Layer 10 of a small transformer language model trained on English Wikipedia (15 layers, counted from 0, width 96).
A neuron's activation on a vector x is SiLU(gate . x) times (in . x), where the dot is the dot product.

Input weights of the MLP neurons that the questions are about. A number n stands for n times 0.0042.
n24 gate: -26 22 28 -11 -2 11 59 -9 -8 12 7 9 23 34 -3 49 44 -6 47 8 -6 11 -12 -5 -25 23 -11 -20 43 -25 2 -15 -34 -23 -6 -11 17 -12 4 17 29 -4 -31 18 13 -2 4 -18 -46 13 -5 40 -35 27 5 1 -47 4 57 22 11 -1 17 -27 -42 6 -27 4 51 15 1 17 -15 -20 -29 -32 22 -21 -5 24 31 -26 -45 -6 14 39 -4 -8 -18 11 -7 2 12 6 9 4
n83 gate: -54 15 9 -35 25 1 29 -17 -1 24 -1 13 13 -1 -43 -65 -3 -48 7 0 -45 16 -3 18 0 4 -20 -34 1 5 -44 -16 14 24 -11 13 -11 -25 49 -5 -13 -20 0 8 10 15 7 15 24 22 21 36 28 -15 29 -11 26 -29 -25 -15 11 -6 -2 9 20 -21 -26 0 10 5 39 0 -3 -16 -2 -2 5 -17 -11 -2 20 24 2 -39 -14 19 -10 -15 -14 -20 3 24 25 3 -11 26
n90 gate: -29 -17 -21 -12 39 -23 21 36 13 -38 -17 23 -4 9 -28 -11 18 9 -13 -28 -13 -17 16 -45 -44 25 60 1 -7 -3 23 -26 40 23 -12 -29 -32 -13 17 48 -8 1 -14 9 26 -1 -39 -14 17 -3 -47 -56 -15 -2 -37 -37 -5 -19 -5 19 -26 3 22 -11 -21 23 -43 31 21 -4 14 -3 -25 -3 1 -5 -33 -20 31 37 23 17 -35 -8 -15 -12 2 -25 -10 3 4 -3 7 -3 2 26
n91 gate: -2 -15 -6 2 37 -1 -26 15 22 5 -20 16 -19 31 -17 -40 8 -11 -6 17 7 17 -56 -20 -20 -18 -3 0 -6 11 -2 -52 -16 -4 28 -22 -28 -17 9 -19 25 17 -2 -19 35 6 -8 -3 -11 0 8 27 9 41 -2 -11 -12 35 60 19 4 -14 -25 -13 -54 30 -10 -2 9 -29 -23 -26 -42 -12 -14 -56 -14 28 33 -20 -2 14 -15 -35 -14 12 -14 -8 -26 44 9 5 18 19 1 18
n102 gate: -44 -6 44 -13 23 23 10 4 -8 -7 13 33 13 29 -6 22 -13 1 8 -1 -12 9 2 -45 15 41 43 -9 -22 3 51 11 -55 0 -31 -4 27 -3 -22 -38 -56 -8 -15 27 9 5 -38 -38 23 -25 11 33 -6 -27 5 -3 14 14 13 9 29 -41 18 11 -6 -21 47 2 14 7 -8 7 -9 -30 47 50 -35 -20 15 -35 8 18 -21 28 -26 4 -23 -24 30 -11 -19 -80 10 -6 4 0
n150 gate: -10 6 17 -12 -5 -8 8 -6 -23 1 17 26 -24 -35 -15 -12 -16 8 12 -20 -24 -55 -2 25 -15 42 2 -42 14 3 -14 -38 -9 -19 4 4 -9 15 -21 7 -25 27 6 13 15 53 45 -2 -25 14 -13 -18 29 17 -6 16 -27 -9 6 -24 13 7 -13 -32 -34 -24 35 4 -6 30 16 -32 -25 -6 16 -2 -10 -9 -2 -5 -11 -16 -11 -2 -18 -12 -30 -19 28 3 29 -27 26 10 6 -6
n189 gate: -19 -12 50 4 22 -2 25 -14 44 53 -13 -12 10 -12 45 4 8 -42 18 32 -13 -8 52 -1 56 49 32 -13 -16 4 43 -4 25 -10 -23 -3 21 -5 28 1 31 24 11 14 12 17 13 -31 -26 -6 29 5 -8 -33 42 -1 16 9 0 -1 -10 16 36 11 10 -9 -7 2 3 15 22 15 9 -2 -19 18 -18 -6 -28 11 2 -10 3 -11 29 6 10 -9 -19 39 -10 -48 -13 -23 -16 -10
n206 gate: 3 0 6 -3 7 39 22 22 28 14 19 33 -22 50 17 15 9 6 8 -11 4 4 18 -2 47 15 37 -15 -8 8 36 -38 -6 -23 -6 2 8 -20 24 -11 -19 23 -15 -12 10 17 -3 33 28 -5 -20 6 -5 -2 -25 -27 17 9 6 63 -6 -9 34 -8 -16 -44 -22 25 20 -39 44 4 7 3 -15 -1 -12 -21 -20 34 4 -6 -14 19 -14 22 -14 9 7 -1 -11 -35 26 -9 -4 8
n277 gate: -18 35 7 7 6 21 -20 -15 19 32 4 -23 -13 12 6 -15 8 -11 -33 -36 -27 -11 19 -25 17 19 33 -5 -33 -51 16 -4 21 -45 0 -5 1 -57 -8 14 -6 -13 3 10 26 27 11 -64 1 4 -23 -25 16 -26 17 -33 12 25 6 -30 -23 18 -23 0 -13 -16 -4 -9 24 -13 2 -5 19 44 -8 -16 -39 -4 8 29 -29 -13 -11 -5 8 28 12 10 35 13 24 2 9 10 -12 -1
n290 gate: -7 -5 -33 31 12 16 -9 33 0 13 11 10 -12 -5 -34 -33 -10 -1 -7 -21 -32 -14 19 9 18 -12 0 8 17 14 26 16 1 -51 10 -23 -22 3 13 -5 8 -26 -15 -53 -20 -1 3 4 7 23 26 4 -7 -22 -20 -27 -4 -2 -24 -7 -10 -43 -8 22 -9 66 44 5 -11 13 -5 -7 -22 16 7 -60 -6 15 -32 23 -25 -3 -14 25 4 -21 10 -23 8 8 27 -37 17 -16 -33 -3
n292 gate: 24 21 -2 -2 -24 0 16 -16 38 38 -10 35 13 40 49 0 34 -10 -4 -1 -22 -11 -43 -4 23 -11 -9 -24 6 -19 -4 2 0 -31 16 -12 9 -39 5 26 -42 1 -19 10 5 -8 -34 10 6 8 -10 17 -2 16 -30 40 -22 1 4 13 14 0 11 -19 16 55 33 -27 24 21 24 -18 -16 0 8 -2 -7 -23 -53 2 -17 10 -32 -3 -18 7 -37 3 -6 32 -14 46 12 0 0 -52
n323 gate: -4 3 10 -27 -22 0 36 28 5 -7 -25 33 43 17 -30 1 2 -11 4 -7 26 -1 4 -8 -29 8 30 29 -4 4 9 -40 -21 12 44 -2 12 -2 7 -36 -4 36 30 -12 -23 -13 2 9 -20 5 62 -23 -7 1 -17 -12 8 -25 24 32 39 14 -8 10 -13 19 -66 18 -17 -25 22 -1 -48 -28 35 -1 -17 -4 3 -5 18 38 -12 -3 4 -24 2 18 29 -35 11 26 9 3 26 5
n342 gate: 4 -21 -1 26 0 -26 23 1 -38 24 30 8 21 -20 8 0 -13 1 -10 -15 -23 18 -13 33 27 7 8 -10 -3 7 15 -7 -3 -8 -35 -15 5 13 0 -20 3 38 -11 13 29 36 22 -7 0 -45 -8 17 -2 8 10 -15 -29 17 20 -13 -18 10 -14 43 3 6 -16 -25 32 -8 -20 -55 11 22 2 10 -31 2 27 -22 9 -47 10 8 30 12 3 -36 -24 36 24 -11 -6 -21 28 -50
n367 gate: -31 -26 23 17 -14 8 10 4 12 35 -9 -13 -30 -4 2 25 -8 40 11 -21 -16 -25 -2 6 -7 13 39 19 5 34 13 -1 -11 -6 -17 17 -33 -28 25 -33 -51 34 20 38 13 -33 -30 -9 11 5 20 4 -3 0 7 -14 19 -20 -5 -73 -3 -7 16 -28 -30 -34 8 -26 18 -4 25 -17 22 -14 15 5 14 3 0 35 -9 -22 1 18 4 18 12 9 -12 -26 -6 -6 3 -9 -11 -22
n370 gate: 28 22 -8 -4 32 10 19 41 26 14 3 17 5 20 -2 8 1 19 -21 -59 -35 94 25 21 -17 25 33 19 -4 25 -4 30 37 -27 -14 -9 3 -31 23 -21 -10 -7 19 34 11 20 16 -2 -22 -8 36 5 -19 -28 31 16 -2 -1 8 18 28 -39 -12 -7 -28 -19 -6 3 13 9 12 5 4 22 -9 21 12 -21 2 3 -21 -21 -27 -13 14 -2 22 17 -13 -6 -13 -31 28 -2 32 -21
n24 in: 15 6 28 17 -5 32 -21 19 -45 -13 3 -21 20 27 37 -14 -4 -2 23 4 -7 19 -33 -13 -12 16 -34 -7 -13 39 -47 -23 -26 16 51 -8 23 16 4 -10 30 -9 -29 -3 14 20 38 -8 -34 14 -40 -21 -21 -1 -9 36 -51 -20 -8 -10 -18 18 -8 0 -8 -5 -5 -53 16 30 -16 4 -6 -17 -32 13 22 -15 -12 1 10 21 9 -19 -30 38 -1 -15 0 12 17 46 17 -30 -30 33
n83 in: 15 14 -16 -40 12 2 -15 -22 6 4 -26 -15 10 40 10 -21 -9 -8 20 33 -13 -1 -47 -7 -28 8 18 -3 7 2 3 -5 36 28 -7 -6 -50 2 4 -7 30 21 -8 -3 16 4 -19 -24 -27 2 -3 -2 14 -1 20 5 22 9 43 14 -10 -25 8 -2 -15 30 21 -7 8 38 20 -4 38 -12 -45 37 9 0 8 -52 15 -18 9 14 29 19 -5 5 -30 7 -23 -12 -5 9 -7 -1
n90 in: -51 -12 11 -17 27 -37 -15 -18 13 7 1 5 10 4 -3 -27 -19 -14 -19 -37 7 28 -15 5 -20 -13 21 26 39 -21 -6 -1 -10 -11 -14 40 -7 -17 -7 -14 -1 29 -39 -13 24 -28 -12 16 14 10 37 -40 -1 10 -9 11 -26 -27 12 -3 14 -7 -5 -21 -19 -15 -17 15 30 -25 6 5 33 -72 0 31 -15 -14 -2 8 -10 -8 -16 4 7 6 17 -15 15 2 -21 36 -7 -27 -33 -13
n91 in: 34 -12 11 4 -22 20 -6 7 -42 -19 -7 34 16 20 8 -9 -38 35 -17 -17 4 -18 -44 -8 -3 -5 4 -3 32 9 27 -24 21 0 -25 -5 -2 -13 -5 18 5 11 -5 6 2 -15 12 -8 -8 21 25 24 27 2 -6 -9 -1 -7 -18 -48 6 20 -16 -6 13 18 -13 3 -16 27 11 -36 -26 32 -32 -9 13 -37 71 32 -4 -6 25 15 11 32 11 -30 -32 14 -4 27 -27 -25 20 11
n102 in: -9 17 5 -15 -24 19 18 6 9 -10 10 -28 2 -37 16 -12 -20 -26 -26 -5 20 16 15 2 -3 14 -13 17 17 -30 -28 -5 -19 8 -15 -13 -6 39 21 25 -33 18 -3 56 9 8 18 26 39 4 4 37 -9 -3 37 -1 -4 -26 16 15 32 -57 1 19 17 -20 22 0 22 -36 -29 20 -5 7 -7 14 21 -23 9 -19 17 12 -13 14 29 11 21 19 4 6 16 -14 -18 -12 5 -1
n150 in: -13 -1 -24 -48 35 19 -11 8 0 -22 -18 2 6 -14 6 28 15 -9 1 31 7 -17 -5 21 10 6 22 -12 0 7 -13 25 15 9 22 -41 2 -4 -25 -26 -2 -14 -7 7 8 12 -11 4 30 0 9 8 11 10 25 2 26 2 -1 -3 1 8 1 -13 24 10 -9 19 12 30 -4 20 9 -21 -21 21 13 31 28 28 19 -30 14 -17 -33 12 0 -16 -25 -11 -17 13 -43 1 -3 -10
n189 in: -1 -9 -21 41 -7 20 -25 -24 19 27 -6 5 45 24 3 -37 22 -34 10 24 19 28 -35 -18 -35 26 -10 5 -4 4 18 28 -18 -14 7 4 23 -10 18 50 -1 -20 3 11 -10 -11 -14 -5 19 -23 33 22 -14 -18 -4 -12 -22 -21 15 -5 -5 3 6 16 -5 18 -2 -5 -23 -11 -5 -42 1 21 16 2 48 2 11 -37 -5 1 -13 33 -21 -5 25 7 -19 -3 52 24 -20 -16 15 -35
n206 in: -6 34 -4 -7 -8 4 22 -28 45 -5 21 17 -21 29 20 10 -2 -14 28 38 16 -10 -2 -1 17 1 0 -10 -11 19 16 5 -37 28 -9 -1 35 -7 1 -13 19 14 -21 -2 -12 -39 -9 63 30 -10 -3 15 -38 -7 -36 18 -15 32 -9 -7 -32 -15 -1 -13 7 -9 17 22 -6 -7 15 18 4 -4 -7 12 10 12 2 6 26 -16 16 1 -16 12 -36 -9 -25 -9 -48 -10 6 -14 -28 25
n277 in: 23 16 -22 1 -6 0 -4 -26 5 48 -10 -15 3 -14 11 15 2 17 -24 -16 18 -7 2 -3 2 21 5 -9 -4 -4 -24 32 32 -13 0 30 31 22 -41 33 15 0 -23 -6 -5 -13 -21 -5 4 38 -9 22 -9 42 -3 -7 -6 6 -57 -11 -2 19 -39 -28 -51 55 -24 20 -32 35 20 17 -37 -16 -1 21 5 5 3 13 -10 15 -7 -1 25 14 22 -4 -18 -1 -31 38 -1 11 -28 -6
n290 in: -22 -33 8 2 23 25 -23 22 -5 9 6 -12 28 10 48 -7 11 22 -18 -29 6 1 24 7 0 -29 -14 11 -25 -10 28 31 -18 -19 -8 -48 16 -23 -19 -25 21 -8 15 7 12 19 12 29 -19 16 10 16 -6 -24 3 10 40 -18 -16 -16 43 26 4 3 -3 34 -10 18 -11 25 -13 21 -48 22 4 -11 1 18 -5 -11 -9 26 -38 3 36 -21 -11 -8 -20 -22 21 -5 19 13 -11 -12
n292 in: -53 -1 5 -11 27 -36 39 -11 -7 -14 -13 -2 17 -6 23 -12 -17 -8 5 17 20 28 6 1 1 20 7 2 -2 14 -25 26 0 -14 -18 5 25 -3 8 3 33 23 -36 4 1 25 -25 -7 28 11 -52 -14 37 -12 0 -12 -18 -40 40 13 14 15 3 -6 34 -5 15 2 15 -14 -7 6 1 0 -34 18 1 -16 -8 -5 2 -1 15 47 7 11 -20 -10 36 33 -28 -5 -3 16 -12 14
n323 in: -27 15 35 16 8 1 11 -8 18 -28 14 -1 34 10 -2 22 -14 19 33 -24 -8 5 -15 5 -3 3 13 28 -20 -27 -51 -31 0 -10 37 -4 1 -24 2 -7 7 -22 30 9 -35 -17 -1 13 30 2 21 -18 -51 15 11 43 -14 -55 22 8 -12 14 16 -11 28 -37 -23 -1 30 -24 3 2 21 -14 51 1 -48 3 -3 -36 0 10 1 -3 -9 -31 14 -7 -8 -11 15 2 -12 31 8 -31
n342 in: 56 -31 -22 -7 -30 11 -6 -4 -3 -13 10 -18 -4 27 4 -57 -32 -34 -12 -7 5 -8 -13 6 -12 3 -18 1 30 -26 8 -18 1 18 29 9 7 -7 10 -1 -3 14 -26 -10 28 5 8 2 26 -11 5 30 -12 -10 33 -29 -18 26 -2 11 -7 24 -12 29 18 -32 26 -7 -22 -20 -30 19 -10 -4 -8 -5 9 -2 -17 10 14 11 -18 13 32 9 -64 -5 2 -2 29 -48 1 8 33 9
n367 in: -5 -19 -48 -19 -1 0 -7 4 38 22 -13 20 -7 -16 23 -20 4 1 19 -6 16 -11 8 -37 -5 9 -18 -15 -2 10 -15 -5 -31 -7 -35 -23 6 31 35 -18 38 -19 18 -11 30 -1 42 15 47 -38 -8 12 4 -10 21 -17 -1 27 13 13 4 5 -16 -19 -21 14 -2 -17 -4 -21 -31 2 -20 39 -17 14 -63 -37 2 -7 -29 -23 -6 -1 -21 5 -50 11 -6 -13 -24 24 26 -17 60 -4
n370 in: -24 -1 -13 36 -7 19 12 25 -1 21 -12 18 -24 -8 18 17 12 25 3 -19 -10 58 -5 -3 -27 13 20 26 9 5 -23 5 -30 -8 -25 26 -30 -40 35 -20 -32 6 21 66 16 -22 33 -5 -20 10 5 -4 -23 -15 9 12 -25 42 -11 -44 10 1 1 -3 22 -2 -12 14 13 16 7 -6 -26 12 -5 -17 6 38 -5 -25 -46 10 -7 -1 -12 -21 -14 31 -12 4 8 10 11 -1 57 -1

Each question shows a token from some text and the vector x that enters the MLP there. A number n stands for n times 0.065.

"\n": 0 6 -6 -3 1 -8 10 -47 16 7 -9 0 -15 -2 2 6 -4 -7 18 19 -40 19 3 3 13 23 12 -8 25 -1 -20 19 0 14 -27 -17 11 9 -25 9 9 1 -30 9 7 -24 -1 6 2 25 -35 5 -19 -12 12 26 -10 -29 -16 -7 12 59 -18 8 -3 -11 7 -12 11 18 14 -9 -16 20 2 6 22 2 -5 7 3 -13 -5 4 -4 -7 7 -10 1 -4 -12 -16 9 -13 9 -17
The most active neuron and its activation: n292, at about 1.7

" as": -29 -3 15 -16 7 9 -2 -40 30 -34 -1 8 -21 6 4 -10 1 14 -3 6 5 -5 -22 12 -8 -21 26 -1 16 18 -16 5 19 7 0 -13 -13 8 35 -20 -5 -30 13 3 -29 -26 -4 5 17 25 -12 5 4 -23 -24 -13 22 10 12 0 4 -23 -43 -14 -15 6 -9 18 14 -22 1 5 -19 3 -4 -7 4 23 1 2 7 13 13 -4 -19 14 -16 -2 15 -20 5 29 -25 -2 -36 27
Which neuron lights up most? n90

" Russian": -9 -4 13 -14 -8 24 8 17 18 -16 8 9 -6 21 6 17 -9 1 -16 13 7 -10 20 1 -2 -3 -3 -1 -11 -14 -3 -11 7 17 -36 -6 24 7 5 -5 -6 -37 20 0 -1 -6 -2 4 -9 8 10 -5 -31 2 -3 0 -9 -2 -37 -2 -6 15 -60 -5 -25 -16 3 -6 -8 -2 -27 -34 -8 10 -6 22 11 -6 6 36 -18 -10 17 -5 -22 -2 -11 4 0 -26 -28 3 2 -5 1 11
Which neuron lights up most? n367

" group": -6 1 8 12 -13 -12 34 -30 34 -3 -25 -22 -17 -11 -17 14 18 -28 -9 17 17 0 4 23 0 -25 -26 24 21 13 -6 21 -20 3 -3 -11 15 -15 23 -1 10 1 -7 -13 -16 -4 -7 -1 -17 1 -1 -3 8 24 4 9 2 -27 -3 4 -11 -3 -51 -13 -15 13 2 -5 -15 -26 -17 2 -6 -5 -10 23 20 -10 9 19 -17 13 7 23 -13 4 -30 -15 -11 -14 -3 -2 28 18 18 -2
The two highest activations, in order: n292, n370

" internal": 16 3 30 -2 -13 -8 25 15 16 -10 0 3 -5 -13 -10 27 -6 9 -14 2 17 8 16 2 15 5 -3 5 -3 -1 -6 7 -14 8 -36 -18 11 -7 6 -22 3 4 -2 11 15 -6 13 5 -6 -8 11 12 -31 7 -14 -4 -4 -4 -2 7 6 6 -62 1 -19 -7 21 -8 -19 -20 -23 28 12 -6 -15 1 1 -18 13 12 -32 1 -8 5 -17 6 3 -1 0 -8 -21 2 20 7 -18 -7
Which neuron lights up most? n102

" specialized": -16 14 11 2 11 -2 1 -4 0 -17 -5 -5 -10 -1 17 16 -18 2 -19 -20 28 -3 2 4 12 -6 -7 -16 7 2 -8 -6 -10 1 -27 -23 24 -7 2 -11 -3 -14 -11 20 13 -9 5 -3 -1 -2 -2 12 -32 13 11 -1 0 4 -8 7 22 -10 -58 -2 6 -13 20 -8 0 -11 0 13 16 -12 -7 -5 23 -17 5 18 -40 -6 -18 -1 8 0 29 -24 -10 -8 -7 4 11 -1 7 10
The two highest activations, in order: n102, n370

",": 3 27 -7 -4 -1 4 49 -14 2 -18 4 -10 -10 23 3 -4 12 0 -2 29 20 -15 -3 -11 17 6 4 -21 25 18 -10 23 -12 -12 -1 -43 13 15 7 -4 -9 0 -13 3 6 -23 4 -6 -1 7 -4 11 15 -10 11 13 -20 13 5 3 -13 16 -31 -3 3 0 -10 -17 -14 36 -31 -4 3 11 13 -8 25 -18 6 -8 -34 -17 -13 -17 -3 0 22 6 -23 -26 10 7 -6 -30 -20 6
Which neuron lights up most? n24

" towards": 4 9 10 -11 -25 -4 8 -6 -1 2 -6 4 -8 -5 -8 0 5 18 -10 -3 34 -9 -15 2 -2 15 1 0 14 12 -25 -5 -6 21 -9 -16 7 -10 -7 -8 -5 -1 29 7 -15 -1 -5 -6 -17 17 -22 -12 14 6 -11 1 -2 3 0 2 8 -35 -63 2 -6 -16 20 -5 3 10 17 9 4 8 -8 -2 13 19 19 13 -31 -1 -2 8 -11 -4 7 -14 5 -6 8 10 12 -26 -14 5
The most active neuron and its activation: n342, at about 0.33

" in": 0 37 -4 -2 -6 8 12 4 -4 22 -8 -26 5 11 -1 9 23 20 2 14 -8 24 -5 43 -3 -11 -12 -7 7 -1 -10 19 0 -7 -17 -18 -5 -4 -16 0 -5 -4 10 -5 -6 -18 11 16 9 10 -21 9 3 -25 -15 34 -48 -2 0 12 4 -44 -41 -10 -5 28 2 1 -16 -1 12 2 6 4 -3 33 22 23 8 7 -18 0 -2 -24 -16 12 2 28 -16 3 -3 -4 10 9 -17 5
Which neuron lights up most? n370

" the": 3 0 -6 -6 -5 -8 -2 -1 28 13 -11 8 15 19 6 18 -7 8 10 26 -3 2 21 24 17 0 5 -2 15 15 5 8 -2 12 -31 -6 -7 -16 9 -7 -6 8 -3 -1 -4 0 -5 9 -22 11 -9 -10 -45 6 -24 21 4 12 -13 0 2 -60 -32 -15 -14 -1 -2 11 -5 29 9 -15 -2 -8 -13 2 19 6 5 -14 -24 1 -11 -1 -25 -16 4 7 11 -9 -8 14 20 -29 -24 0
The two highest activations, in order: n370, n206

" works": -24 -14 0 -25 -12 10 -16 -29 5 3 -21 -13 -1 12 14 -2 -9 -45 -1 -9 -6 -8 10 26 14 -7 -13 -13 17 4 -5 11 -23 21 -4 -17 0 -15 -10 4 5 -5 -10 13 -20 -18 0 8 -6 8 12 23 20 3 36 -15 1 2 17 -10 -4 10 -40 -13 3 -8 11 -7 -19 -15 -6 -10 2 -6 -3 6 39 -6 10 21 -42 8 -9 11 -27 11 4 -17 -21 8 4 24 4 11 13 0
The three highest activations, in order: n91, n323, n367

"-": -18 -15 0 -3 16 -22 -2 -15 -5 -13 9 21 10 -3 29 -1 1 10 -9 25 49 8 -7 15 -30 4 16 -27 5 8 4 12 -17 16 -10 -23 14 1 -12 2 -25 -23 -2 4 1 12 -5 4 8 22 -5 0 5 -2 -8 0 9 -12 7 -4 18 -41 -36 -11 -10 33 -25 16 16 11 13 9 -21 4 -15 10 5 -19 5 -2 10 5 -1 -13 -9 -9 -4 -7 17 -37 14 29 -25 3 -16 6
The two highest activations, in order: n90, n342

" electron": -17 15 -5 0 4 -14 0 3 26 8 7 -6 9 -3 16 -5 -14 -10 -6 -7 12 2 0 2 21 8 -13 -5 -11 -5 -6 2 -8 15 -44 -3 14 -12 16 11 1 -17 14 -2 39 -21 -9 9 -9 3 25 19 -9 6 -20 -15 -14 -18 -25 5 13 16 -67 2 5 17 13 -26 -13 -20 -17 2 8 5 0 5 3 -1 -12 25 -15 1 -17 -2 -5 -11 -6 -4 13 -10 -12 -23 14 10 -16 -5
The two highest activations, in order: n290, n277

" spent": 32 5 -7 -3 -16 11 1 17 6 -3 -23 -6 -8 -15 12 -18 -2 -12 -22 13 17 -27 1 36 0 10 -14 -10 4 -10 -17 -2 15 -17 -8 -24 9 9 -5 -9 -13 2 -18 29 -6 -12 -10 18 3 13 -24 -8 6 8 -12 -8 -33 2 -4 1 3 -13 -36 -15 13 -12 15 -17 -1 6 57 9 -4 -19 24 16 23 -2 14 -7 -24 32 -10 -6 -14 20 13 -17 -22 5 -1 4 11 -41 9 22
The three highest activations, in order: n150, n323, n290

"uf": -3 -7 7 16 3 -11 4 1 1 -8 5 -8 10 12 10 1 -14 -1 -12 12 -11 10 4 15 -14 -4 30 -12 -33 -4 -10 -7 -3 14 -23 19 9 -17 -21 -5 -6 -28 19 -1 -23 -2 7 15 14 6 20 -6 27 6 -13 3 -7 -15 -13 -14 -7 12 -63 -25 -13 25 14 18 -10 15 -9 -6 12 6 -10 11 -4 16 3 -7 -24 -3 -6 7 11 1 8 -15 12 -15 -25 39 1 -7 -7 10
Which neuron lights up most? n277

" during": 13 24 0 -7 -7 -2 -2 -5 13 6 -23 -36 -13 -7 -6 -8 30 -7 -2 24 8 -3 -7 1 6 -10 -6 -10 -12 6 -14 0 1 -25 -40 -21 -10 -4 -13 -2 4 -7 -3 14 11 -8 12 11 -13 -5 -41 12 -1 -23 -8 8 -38 -14 -6 -8 2 -19 -52 -19 -14 2 17 4 -9 17 30 15 -16 -11 15 23 25 20 3 19 -18 15 -12 -2 -11 16 8 6 -16 -8 -11 3 13 -22 -30 13
Which neuron lights up most? n24

" substrate": -4 5 -22 16 -19 -13 -9 -20 12 5 2 -3 -12 -13 6 -3 -12 -22 3 -27 8 12 0 3 4 -16 -23 2 -10 3 -14 8 -13 0 -37 -9 4 5 -6 2 -14 0 1 -7 27 -18 -7 -18 -27 17 17 12 -1 3 5 -4 -11 -8 -8 5 0 14 -65 7 4 11 25 -27 -4 -32 -21 14 3 -11 10 6 22 3 -2 17 -28 -7 -12 5 -13 7 3 -5 -2 -22 -3 -10 15 6 -6 -12
Which neuron lights up most? n277

" (\"": 7 -7 -4 14 -9 4 -41 1 -10 -23 12 -37 -79 -11 23 3 -22 4 17 19 -10 -8 -12 19 -15 4 -21 -17 16 16 -25 0 3 15 -24 0 11 -5 -2 13 11 -23 2 6 10 -14 6 4 -27 32 -24 28 -1 -5 -14 11 5 -15 3 -19 -1 3 -33 -17 -20 -9 12 -7 -3 9 -5 -1 41 27 3 -20 -2 24 -13 1 11 -17 5 12 -1 -4 -5 16 7 10 7 8 4 -14 14 11
Which neuron lights up most? n90

" among": 13 -19 8 -13 -9 -15 13 -17 -17 5 26 -10 -22 -11 -13 0 4 8 5 11 42 -6 -19 23 -10 2 -9 -5 5 17 -6 -10 9 2 -31 -7 22 10 -17 17 4 20 6 -10 17 -23 -19 -4 -8 -3 -20 -32 -2 -22 -23 -8 -20 -7 -2 -6 -8 -31 -35 -5 -8 -12 14 13 12 -9 -14 9 -10 -11 21 -1 3 24 13 27 -16 12 -7 -15 -20 28 -12 -40 6 -2 0 -6 11 -37 -35 7
The most active neuron and its activation: n90, at about 1.3

" government": 13 11 1 7 0 -20 18 5 5 15 -3 -17 -8 8 -4 14 3 -9 2 5 10 -6 7 1 6 -26 -25 -22 8 0 -8 10 -9 17 5 -11 -8 -5 9 -11 0 -37 -10 14 -5 11 -6 15 -33 7 5 13 1 -2 -10 8 -11 -14 -25 1 -25 11 -49 3 -7 22 14 -6 -20 -44 -15 -8 -19 -19 -2 5 31 -12 19 44 -34 0 1 12 -16 -7 -8 10 13 -2 -11 8 31 17 3 -4
Which neuron lights up most? n90

"Development": 23 16 15 8 0 7 -3 -24 12 31 -18 0 9 4 12 3 -3 -6 -17 7 2 6 8 15 27 -19 -20 2 22 -15 2 16 -19 19 -13 6 7 -7 17 -1 -2 -20 1 17 9 -13 -26 5 -17 7 -4 1 4 6 6 -19 -30 -10 -6 15 4 20 -43 11 6 -2 -18 20 4 -34 15 -2 7 13 18 12 42 -37 -4 0 -23 -10 0 18 -10 -1 0 -5 -22 12 -12 -38 16 -4 -13 42
Which neuron lights up most? n206

" of": 9 -22 7 -23 -6 -11 -13 -21 -33 12 16 -10 -23 -8 -5 -10 23 -4 18 0 38 9 -35 6 5 -1 -2 -9 7 7 -17 -5 -18 -4 -35 -14 41 1 1 0 5 42 -1 -26 25 -13 -17 -7 -7 1 -21 -20 14 0 -12 10 -9 -37 2 14 -10 -23 -27 2 -31 1 23 11 16 3 -13 19 -19 -5 3 -8 14 15 -10 -16 -15 -6 13 -11 -8 43 -14 -18 -4 13 -5 -10 15 -21 -7 4
Which neuron lights up most? n24

"s": -9 -4 -2 -22 -14 1 -9 -15 -8 9 -5 -1 2 5 10 12 -3 -18 5 11 -5 -11 9 28 8 -15 -36 -19 17 5 -8 21 -22 9 -12 -7 2 -20 -15 -4 -20 -4 -7 9 -8 3 0 7 -3 9 -21 19 18 -1 18 -13 14 11 20 1 1 -6 -57 -9 -1 2 18 11 -10 -4 -7 -7 -5 2 8 4 39 -26 27 16 -32 -3 3 28 -14 17 13 -7 4 10 5 9 17 10 14 -8
The three highest activations, in order: n323, n150, n292

" half": -4 9 5 2 -6 4 -18 -8 14 -1 -9 1 -28 -9 -25 -19 -5 36 8 22 20 -16 -19 6 -10 -11 8 -4 3 30 -8 -12 -13 -4 -25 6 -11 -15 -1 -7 5 2 5 14 10 0 -25 -3 26 15 13 -10 13 -6 1 -10 -32 -6 5 2 -10 3 -52 -7 -6 -27 50 -25 -6 -13 1 26 -9 2 0 -7 16 -25 -11 3 -19 -6 11 18 -17 10 10 -24 -23 11 -23 5 12 -13 15 21
Which neuron lights up most? n367

" surface": 29 25 1 12 -14 6 -4 -12 12 19 -15 6 0 -23 17 -4 -19 -8 -9 -17 30 5 -4 -6 3 -1 -29 -9 -26 0 -2 11 -13 -4 -17 -6 -6 6 2 -4 -3 -18 13 7 32 -9 -15 7 -1 8 12 15 3 -5 -15 -11 -12 2 -18 -3 21 15 -64 16 -3 14 25 -24 -13 -19 0 2 -1 2 8 0 15 -8 -22 12 -24 0 -10 14 -10 -5 0 6 1 8 2 -22 16 14 -22 -9
The most active neuron and its activation: n290, at about 1.1

" occur": 10 10 5 -7 -15 11 4 -30 5 12 -20 5 3 10 43 -23 -9 -22 -4 -9 9 -8 -5 11 17 13 -17 -18 8 6 -7 -19 -14 -2 -21 -28 6 -2 -5 -11 -10 -6 12 7 -19 -17 12 -1 -19 0 0 22 1 -5 29 -23 -1 1 8 -1 13 3 -56 5 9 -3 10 -31 -4 5 8 -7 3 -1 17 26 42 -16 6 16 -23 4 -18 -6 -15 14 2 -10 -16 21 8 12 12 5 -9 -3
Which neuron lights up most? n189

" federal": 15 8 17 -3 -18 -3 8 18 -2 16 7 -3 3 1 -6 33 -14 -7 -17 9 11 -19 11 0 7 -2 -14 -2 -15 -12 -12 -4 -16 16 -13 -17 17 -5 11 -6 6 -17 -9 6 7 25 -2 17 -16 8 1 16 -34 3 -42 -3 -30 7 -35 -8 -2 -3 -52 -3 -5 0 21 19 -18 -34 -26 9 -14 -2 1 -7 12 -22 7 26 -35 -4 0 10 -10 -6 -13 -1 7 -14 1 15 17 3 0 -10
The most active neuron and its activation: n83, at about 0.88

" they": -11 2 -11 -18 -11 -21 6 4 24 8 -25 -21 15 -8 3 -15 -14 -31 1 34 -12 -13 4 28 -21 10 -14 -1 27 6 -10 -5 -7 11 10 -32 -13 -3 -6 -6 6 -3 9 -11 -1 -23 9 16 3 -13 -2 -8 10 25 32 -5 14 4 1 8 -37 -22 -53 -1 -2 -3 -4 -41 4 6 -7 -21 -31 -8 -10 18 8 4 15 -19 -10 17 4 13 -2 14 -15 8 4 4 -2 6 12 1 15 -21
The most active neuron and its activation: n83, at about 1.8